Layer 2 of a small transformer language model trained on English Wikipedia (9 layers, counted from 0, width 128).
A neuron's activation on a vector x is GELU(weights . x + bias), where the dot is the dot product.

Input weights of the MLP neurons that the questions are about. A number n stands for (n - 128) times 0.005.
n40 (bias -0.026): 145, 222, 106, 104, 170, 137, 141, 184, 186, 196, 91, 98, 109, 154, 151, 157, 75, 128, 91, 92, 155, 193, 166, 63, 104, 99, 83, 81, 97, 28, 146, 178, 84, 137, 155, 133, 164, 219, 117, 117, 151, 150, 113, 38, 70, 171, 99, 151, 141, 120, 138, 58, 121, 100, 99, 125, 87, 134, 101, 181, 96, 112, 109, 119, 108, 113, 74, 136, 83, 119, 120, 88, 107, 158, 52, 90, 99, 130, 145, 142, 60, 203, 68, 126, 111, 140, 135, 186, 153, 127, 133, 198, 79, 47, 87, 138, 143, 137, 88, 155, 90, 214, 127, 201, 167, 139, 161, 233, 127, 92, 141, 132, 178, 135, 167, 139, 43, 147, 84, 143, 63, 186, 109, 165, 83, 169, 203, 167
n67 (bias -0.028): 114, 177, 101, 124, 149, 143, 7, 183, 161, 138, 132, 117, 152, 130, 148, 86, 146, 129, 195, 203, 121, 153, 146, 114, 71, 112, 113, 130, 163, 170, 127, 26, 101, 145, 151, 19, 66, 132, 136, 171, 95, 164, 209, 165, 84, 166, 125, 124, 74, 155, 128, 140, 95, 157, 84, 115, 178, 223, 85, 166, 145, 114, 103, 170, 119, 93, 129, 174, 67, 128, 87, 141, 88, 67, 186, 118, 139, 122, 57, 171, 72, 139, 171, 38, 147, 105, 144, 113, 131, 155, 155, 174, 123, 77, 125, 120, 78, 68, 205, 94, 155, 177, 82, 110, 138, 72, 130, 176, 117, 192, 167, 157, 48, 179, 108, 68, 148, 83, 137, 127, 170, 127, 205, 101, 146, 140, 87, 43
n74 (bias -0.014): 84, 160, 138, 132, 145, 106, 108, 59, 106, 137, 209, 90, 182, 174, 138, 86, 149, 57, 172, 153, 61, 178, 93, 81, 149, 163, 88, 96, 76, 128, 46, 171, 76, 180, 157, 176, 135, 136, 122, 195, 113, 135, 135, 145, 145, 155, 198, 194, 99, 140, 153, 177, 103, 85, 153, 240, 99, 185, 158, 144, 170, 124, 23, 153, 169, 224, 77, 45, 80, 104, 211, 162, 82, 66, 118, 94, 102, 125, 194, 143, 143, 166, 198, 127, 143, 151, 105, 186, 140, 123, 144, 203, 158, 89, 85, 179, 138, 103, 166, 132, 115, 168, 63, 104, 146, 113, 102, 111, 95, 103, 88, 142, 133, 63, 194, 114, 107, 157, 131, 21, 100, 135, 119, 98, 15, 160, 226, 167
n106 (bias -0.015): 156, 155, 127, 148, 182, 124, 170, 98, 159, 125, 117, 122, 133, 150, 136, 65, 123, 76, 98, 167, 130, 139, 114, 89, 115, 132, 125, 53, 227, 157, 152, 67, 120, 109, 140, 74, 164, 187, 78, 194, 152, 107, 91, 146, 130, 206, 150, 133, 192, 67, 115, 70, 148, 72, 166, 139, 180, 167, 143, 115, 146, 142, 153, 149, 101, 185, 126, 151, 133, 90, 24, 219, 86, 185, 124, 214, 96, 24, 60, 109, 40, 56, 144, 155, 104, 117, 117, 144, 129, 150, 155, 169, 156, 116, 95, 164, 167, 213, 127, 73, 128, 162, 114, 127, 112, 150, 200, 116, 43, 126, 117, 132, 124, 123, 106, 70, 155, 115, 165, 122, 162, 111, 188, 91, 52, 159, 147, 127
n146 (bias -0.012): 184, 110, 89, 146, 141, 167, 81, 169, 196, 162, 100, 96, 114, 116, 191, 145, 99, 129, 180, 157, 170, 220, 126, 194, 91, 166, 116, 65, 114, 159, 86, 186, 118, 233, 138, 96, 106, 108, 55, 212, 136, 155, 83, 150, 237, 122, 84, 53, 88, 88, 159, 117, 172, 127, 147, 203, 141, 143, 92, 122, 169, 120, 50, 181, 139, 87, 131, 88, 125, 120, 202, 118, 79, 106, 114, 122, 115, 68, 163, 170, 149, 114, 172, 155, 64, 173, 88, 90, 52, 101, 145, 174, 174, 71, 205, 145, 97, 154, 154, 135, 142, 148, 122, 161, 220, 38, 144, 145, 136, 161, 116, 192, 123, 55, 150, 96, 30, 138, 124, 143, 139, 92, 118, 106, 87, 140, 71, 104
n153 (bias -0.025): 122, 149, 174, 139, 99, 186, 170, 194, 104, 153, 133, 111, 85, 144, 135, 122, 158, 208, 136, 139, 137, 166, 180, 77, 143, 109, 78, 128, 187, 175, 196, 65, 147, 208, 149, 93, 29, 170, 77, 114, 96, 163, 92, 108, 137, 117, 49, 84, 144, 113, 143, 207, 106, 195, 124, 87, 135, 139, 212, 106, 94, 18, 64, 235, 93, 149, 129, 135, 107, 64, 161, 175, 95, 98, 127, 206, 89, 155, 91, 116, 52, 156, 120, 156, 51, 104, 88, 159, 142, 101, 144, 127, 135, 67, 216, 95, 134, 127, 113, 147, 146, 158, 53, 91, 95, 131, 104, 159, 80, 139, 216, 184, 105, 86, 196, 160, 140, 219, 129, 96, 127, 168, 116, 85, 106, 125, 112, 81
n186 (bias -0.025): 120, 147, 123, 132, 165, 228, 148, 124, 119, 158, 146, 89, 117, 128, 171, 122, 187, 116, 100, 157, 99, 199, 155, 103, 163, 156, 115, 163, 109, 159, 172, 165, 75, 112, 188, 112, 167, 82, 104, 101, 129, 198, 153, 179, 42, 108, 217, 132, 76, 142, 77, 36, 47, 182, 110, 122, 135, 104, 114, 218, 142, 133, 140, 205, 153, 99, 98, 138, 49, 95, 176, 144, 111, 139, 148, 118, 90, 84, 109, 137, 111, 197, 116, 127, 112, 120, 111, 123, 134, 139, 175, 136, 138, 110, 153, 128, 127, 129, 139, 60, 112, 194, 148, 132, 139, 79, 100, 171, 108, 77, 44, 130, 120, 138, 123, 175, 6, 115, 130, 80, 127, 148, 230, 209, 159, 85, 135, 100

Each question shows a token from some text and the vector x that enters the MLP there. A number n stands for (n - 128) times 0.07.

" effectively": 126, 123, 118, 117, 132, 116, 142, 111, 120, 127, 141, 236, 119, 122, 123, 136, 124, 127, 131, 150, 124, 144, 125, 130, 138, 135, 138, 107, 137, 136, 125, 135, 118, 128, 109, 128, 132, 131, 105, 124, 127, 123, 137, 126, 142, 123, 124, 125, 131, 123, 139, 139, 135, 119, 127, 124, 122, 122, 123, 126, 117, 130, 121, 144, 130, 119, 134, 117, 123, 134, 124, 128, 124, 110, 113, 129, 136, 125, 135, 121, 134, 120, 127, 150, 123, 125, 130, 120, 136, 121, 115, 133, 132, 131, 131, 140, 124, 130, 126, 125, 133, 128, 123, 130, 117, 133, 124, 128, 129, 118, 130, 133, 134, 126, 131, 131, 118, 121, 116, 127, 128, 129, 123, 122, 123, 136, 124, 125
Which three neurons fire most, strongest first? n146, n74, n106

" be": 122, 125, 132, 115, 127, 114, 121, 124, 123, 133, 135, 235, 117, 128, 120, 127, 123, 126, 135, 148, 125, 125, 139, 121, 136, 129, 134, 124, 127, 150, 129, 138, 121, 128, 111, 115, 126, 140, 103, 128, 123, 123, 124, 130, 128, 124, 133, 129, 125, 137, 142, 139, 116, 127, 126, 138, 123, 121, 109, 132, 133, 120, 127, 144, 111, 132, 137, 129, 138, 113, 127, 136, 116, 129, 115, 131, 134, 131, 133, 113, 138, 135, 130, 145, 129, 132, 121, 114, 131, 123, 124, 128, 132, 127, 140, 130, 124, 117, 133, 126, 128, 132, 129, 127, 120, 132, 124, 104, 125, 120, 131, 123, 142, 121, 136, 133, 117, 133, 119, 125, 120, 126, 124, 123, 124, 124, 133, 120
Which three neurons fire most, strongest first? n153, n74, n146

" and": 124, 128, 129, 131, 126, 129, 126, 124, 134, 125, 122, 242, 131, 122, 127, 131, 115, 123, 120, 127, 139, 125, 122, 132, 119, 138, 135, 117, 129, 141, 128, 127, 125, 125, 125, 121, 129, 126, 123, 120, 118, 132, 135, 132, 132, 129, 133, 133, 131, 118, 119, 117, 123, 125, 140, 101, 134, 135, 124, 124, 128, 110, 129, 130, 125, 131, 121, 125, 125, 116, 131, 136, 133, 119, 135, 141, 126, 136, 124, 137, 126, 124, 137, 130, 124, 124, 134, 129, 131, 125, 138, 124, 133, 109, 127, 131, 114, 134, 128, 129, 130, 111, 136, 125, 124, 114, 142, 138, 119, 128, 124, 131, 130, 114, 130, 121, 138, 117, 128, 127, 127, 125, 115, 129, 135, 120, 131, 127
Which three neurons fire most, strongest first? n106, n67, n153

" make": 117, 125, 142, 132, 123, 105, 119, 131, 135, 127, 125, 231, 121, 131, 110, 118, 126, 138, 139, 122, 128, 119, 135, 125, 151, 118, 130, 122, 132, 123, 126, 112, 139, 120, 115, 138, 124, 128, 115, 126, 115, 113, 128, 130, 131, 138, 121, 123, 119, 151, 136, 144, 126, 135, 118, 129, 131, 134, 124, 111, 125, 123, 126, 115, 122, 117, 135, 116, 138, 132, 130, 135, 130, 123, 127, 140, 145, 121, 134, 116, 121, 133, 113, 130, 127, 123, 137, 140, 116, 132, 130, 133, 128, 120, 132, 135, 138, 115, 130, 125, 134, 115, 120, 134, 115, 138, 138, 133, 116, 116, 142, 125, 134, 129, 122, 136, 124, 120, 124, 134, 121, 137, 135, 141, 122, 129, 114, 119
The most active neuron and its activation: n153, at about 1.2

" at": 121, 129, 128, 125, 133, 106, 127, 117, 131, 107, 141, 228, 118, 134, 123, 124, 124, 122, 132, 116, 123, 127, 113, 120, 120, 139, 130, 143, 107, 133, 125, 123, 126, 111, 129, 134, 117, 141, 132, 146, 126, 116, 120, 134, 133, 123, 133, 129, 124, 124, 124, 119, 135, 131, 118, 139, 128, 128, 127, 127, 114, 116, 143, 124, 135, 129, 119, 146, 134, 128, 123, 128, 118, 135, 133, 130, 133, 144, 140, 122, 123, 140, 141, 127, 118, 126, 127, 101, 132, 133, 134, 134, 119, 112, 126, 134, 135, 134, 118, 129, 130, 127, 130, 129, 126, 124, 129, 127, 123, 128, 117, 135, 123, 129, 115, 141, 138, 119, 145, 109, 123, 123, 125, 140, 113, 128, 150, 132
The two highest activations, in order: n74, n106

"s": 120, 147, 131, 123, 114, 134, 140, 139, 133, 132, 126, 234, 122, 125, 138, 134, 128, 122, 119, 124, 115, 128, 106, 140, 128, 125, 129, 132, 138, 106, 127, 126, 148, 125, 131, 135, 129, 115, 132, 124, 127, 116, 133, 122, 127, 102, 121, 135, 118, 117, 122, 130, 114, 118, 124, 133, 116, 115, 118, 137, 127, 120, 141, 129, 123, 113, 122, 129, 138, 130, 131, 140, 134, 139, 129, 120, 123, 140, 130, 116, 130, 134, 134, 118, 131, 122, 137, 125, 128, 118, 123, 135, 128, 124, 127, 119, 140, 128, 131, 131, 117, 121, 127, 122, 118, 125, 133, 133, 123, 128, 138, 116, 133, 125, 121, 120, 133, 131, 120, 137, 129, 132, 126, 127, 127, 146, 132, 133
The most active neuron and its activation: n40, at about 0.14

" night": 120, 143, 140, 128, 124, 113, 131, 142, 118, 133, 123, 228, 121, 117, 129, 138, 114, 120, 129, 122, 126, 123, 116, 119, 130, 126, 136, 143, 127, 133, 145, 133, 129, 130, 130, 139, 120, 134, 131, 137, 128, 127, 122, 126, 128, 115, 131, 133, 105, 118, 131, 132, 141, 140, 121, 125, 121, 110, 133, 140, 113, 121, 140, 131, 124, 108, 119, 126, 137, 119, 128, 122, 120, 130, 112, 117, 120, 142, 150, 123, 121, 146, 133, 126, 123, 125, 137, 129, 134, 124, 132, 117, 141, 129, 135, 125, 149, 119, 140, 126, 126, 113, 116, 129, 122, 129, 122, 132, 127, 135, 132, 127, 127, 123, 128, 144, 122, 104, 126, 117, 128, 138, 127, 122, 103, 124, 129, 129
The most active neuron and its activation: n153, at about 1.1

" other": 120, 135, 129, 139, 120, 136, 129, 131, 123, 130, 121, 242, 118, 114, 130, 126, 128, 133, 127, 126, 138, 126, 130, 120, 133, 130, 129, 116, 126, 129, 123, 124, 135, 132, 117, 134, 113, 130, 135, 118, 121, 121, 120, 125, 136, 139, 128, 123, 123, 124, 127, 134, 119, 126, 122, 129, 123, 141, 127, 122, 129, 136, 122, 130, 122, 115, 131, 124, 131, 128, 125, 116, 127, 113, 125, 131, 136, 136, 129, 130, 133, 104, 129, 123, 122, 124, 133, 137, 128, 109, 135, 131, 135, 127, 136, 135, 139, 129, 124, 125, 123, 125, 132, 122, 137, 135, 142, 130, 141, 138, 120, 123, 135, 113, 131, 121, 130, 115, 122, 130, 132, 122, 124, 122, 119, 126, 121, 121
The neuron with the highest activation: n146

" pm": 131, 130, 120, 124, 122, 116, 134, 116, 121, 99, 133, 221, 120, 118, 131, 139, 125, 129, 128, 132, 117, 125, 106, 133, 139, 149, 132, 147, 142, 121, 126, 138, 124, 128, 126, 140, 132, 136, 121, 126, 131, 131, 144, 121, 130, 101, 136, 143, 128, 117, 130, 135, 129, 129, 133, 131, 128, 95, 152, 128, 116, 117, 123, 142, 128, 134, 119, 127, 122, 125, 140, 122, 123, 138, 125, 113, 127, 133, 126, 106, 125, 153, 122, 126, 118, 135, 136, 134, 131, 113, 114, 134, 140, 120, 128, 135, 133, 129, 130, 123, 122, 125, 125, 119, 116, 125, 120, 133, 115, 125, 125, 128, 127, 113, 131, 138, 131, 107, 125, 134, 131, 131, 132, 130, 119, 133, 140, 129
The most active neuron and its activation: n74, at about 1.9

" flap": 126, 119, 127, 129, 128, 104, 138, 132, 131, 136, 127, 228, 120, 123, 128, 129, 107, 132, 123, 129, 127, 120, 131, 117, 128, 131, 137, 134, 127, 139, 151, 112, 135, 125, 123, 126, 138, 138, 124, 111, 128, 139, 136, 122, 119, 113, 120, 125, 128, 117, 126, 123, 131, 128, 131, 130, 110, 97, 116, 138, 126, 126, 126, 129, 121, 138, 130, 120, 132, 129, 117, 132, 128, 136, 138, 125, 123, 128, 125, 115, 125, 120, 119, 136, 120, 113, 141, 120, 115, 116, 130, 144, 111, 132, 130, 132, 140, 127, 114, 125, 123, 129, 130, 134, 144, 132, 131, 132, 131, 120, 141, 116, 144, 138, 123, 139, 135, 130, 124, 119, 120, 133, 117, 141, 117, 129, 141, 133
The neuron with the highest activation: n40

" beam": 126, 133, 127, 126, 138, 91, 129, 112, 123, 138, 129, 227, 112, 131, 139, 136, 122, 125, 124, 119, 117, 124, 126, 120, 130, 125, 136, 126, 120, 125, 132, 127, 136, 111, 134, 125, 130, 146, 116, 119, 128, 129, 125, 126, 124, 103, 112, 119, 141, 118, 135, 128, 138, 129, 125, 126, 120, 108, 117, 134, 122, 130, 123, 122, 124, 126, 124, 126, 133, 132, 113, 119, 122, 139, 132, 129, 128, 141, 143, 121, 108, 127, 129, 145, 122, 121, 129, 103, 138, 126, 122, 130, 124, 127, 136, 133, 141, 124, 110, 132, 138, 131, 122, 128, 127, 126, 135, 136, 126, 129, 149, 122, 133, 136, 130, 139, 149, 123, 135, 132, 125, 130, 100, 142, 131, 131, 141, 129
The most active neuron and its activation: n40, at about 1.8

" Du": 132, 128, 124, 128, 132, 137, 131, 130, 117, 118, 147, 216, 130, 130, 129, 140, 133, 136, 148, 124, 133, 129, 133, 117, 141, 135, 126, 128, 121, 149, 140, 143, 122, 133, 100, 128, 133, 116, 133, 121, 128, 122, 143, 133, 120, 117, 143, 132, 122, 112, 112, 117, 126, 123, 134, 122, 124, 85, 107, 124, 111, 149, 140, 132, 118, 111, 135, 118, 138, 134, 138, 125, 119, 114, 145, 128, 130, 105, 136, 123, 128, 131, 116, 128, 110, 144, 139, 124, 133, 123, 130, 123, 116, 134, 126, 147, 121, 128, 119, 142, 129, 133, 123, 121, 136, 124, 125, 136, 131, 136, 108, 121, 123, 126, 129, 135, 126, 112, 126, 130, 128, 132, 126, 133, 131, 106, 129, 123
The neuron with the highest activation: n186

".": 120, 127, 136, 133, 116, 126, 126, 111, 141, 122, 129, 218, 128, 125, 134, 124, 127, 132, 147, 133, 129, 121, 72, 126, 126, 133, 129, 130, 127, 125, 120, 148, 134, 124, 134, 125, 132, 121, 118, 129, 123, 111, 144, 128, 139, 128, 128, 127, 119, 128, 121, 134, 137, 120, 131, 128, 127, 113, 131, 127, 124, 120, 122, 133, 150, 134, 132, 131, 134, 122, 125, 129, 119, 127, 135, 134, 117, 139, 129, 134, 130, 123, 129, 133, 136, 119, 123, 131, 136, 104, 128, 110, 130, 132, 113, 120, 144, 135, 125, 142, 122, 127, 132, 119, 115, 128, 121, 124, 136, 113, 126, 125, 125, 129, 124, 133, 144, 140, 129, 127, 129, 134, 119, 137, 124, 137, 140, 117
The most active neuron and its activation: n74, at about 1.1

" Myers": 120, 123, 124, 125, 132, 131, 119, 124, 130, 108, 125, 225, 126, 120, 110, 131, 135, 124, 139, 122, 124, 124, 106, 129, 137, 138, 141, 149, 122, 129, 118, 136, 123, 126, 118, 134, 132, 115, 122, 120, 133, 140, 136, 122, 127, 97, 148, 124, 125, 118, 127, 116, 130, 128, 140, 119, 127, 94, 131, 131, 111, 146, 136, 125, 133, 117, 131, 124, 129, 131, 126, 129, 129, 121, 138, 130, 133, 120, 123, 121, 148, 122, 111, 127, 131, 126, 139, 128, 120, 117, 127, 123, 131, 128, 137, 137, 121, 122, 132, 129, 144, 137, 123, 142, 122, 123, 121, 130, 116, 124, 134, 134, 122, 130, 152, 119, 130, 112, 125, 134, 121, 141, 129, 130, 136, 130, 129, 128
The neuron with the highest activation: n186

" well": 130, 140, 132, 119, 130, 108, 132, 124, 130, 131, 135, 216, 120, 115, 128, 162, 115, 129, 142, 128, 123, 118, 140, 139, 147, 141, 139, 143, 120, 144, 122, 133, 122, 136, 128, 128, 115, 117, 96, 120, 133, 126, 135, 144, 140, 134, 122, 129, 110, 119, 122, 141, 126, 127, 118, 122, 136, 118, 128, 127, 128, 122, 125, 116, 115, 105, 135, 112, 142, 130, 131, 112, 113, 121, 121, 132, 125, 129, 141, 132, 138, 115, 128, 137, 112, 118, 125, 131, 138, 131, 129, 124, 124, 125, 134, 104, 115, 102, 150, 134, 129, 114, 128, 122, 127, 134, 130, 106, 145, 124, 131, 137, 139, 126, 124, 132, 114, 127, 127, 126, 131, 139, 120, 116, 131, 141, 121, 136
The most active neuron and its activation: n146, at about 2

" ft": 127, 145, 118, 141, 136, 104, 132, 126, 119, 124, 121, 215, 118, 133, 141, 131, 102, 141, 129, 104, 125, 121, 123, 113, 145, 132, 143, 135, 125, 120, 137, 138, 131, 112, 115, 125, 124, 134, 122, 129, 118, 135, 135, 125, 121, 117, 126, 140, 134, 117, 132, 140, 105, 135, 141, 121, 124, 98, 136, 127, 139, 126, 126, 136, 127, 149, 122, 122, 136, 124, 147, 123, 114, 136, 133, 126, 121, 139, 132, 108, 122, 113, 121, 137, 131, 121, 133, 102, 151, 118, 125, 147, 120, 113, 140, 135, 130, 121, 131, 122, 122, 123, 135, 124, 118, 130, 135, 124, 124, 119, 125, 124, 139, 126, 125, 152, 123, 134, 123, 119, 135, 122, 103, 133, 125, 132, 145, 134
The neuron with the highest activation: n40

" engine": 124, 120, 118, 124, 126, 109, 129, 127, 118, 133, 124, 236, 132, 117, 130, 126, 107, 134, 121, 129, 125, 125, 128, 126, 124, 131, 138, 118, 120, 130, 126, 126, 134, 127, 128, 126, 128, 138, 119, 119, 122, 128, 124, 111, 132, 107, 128, 130, 145, 120, 125, 129, 128, 120, 135, 118, 120, 103, 122, 144, 123, 127, 140, 138, 127, 125, 135, 121, 144, 132, 113, 132, 129, 148, 127, 123, 136, 121, 140, 122, 118, 116, 122, 134, 131, 118, 146, 128, 133, 118, 123, 122, 120, 133, 117, 116, 133, 121, 121, 124, 125, 117, 128, 125, 137, 140, 124, 134, 141, 130, 131, 135, 138, 140, 139, 136, 130, 128, 126, 127, 126, 136, 110, 135, 127, 130, 138, 127
The neuron with the highest activation: n40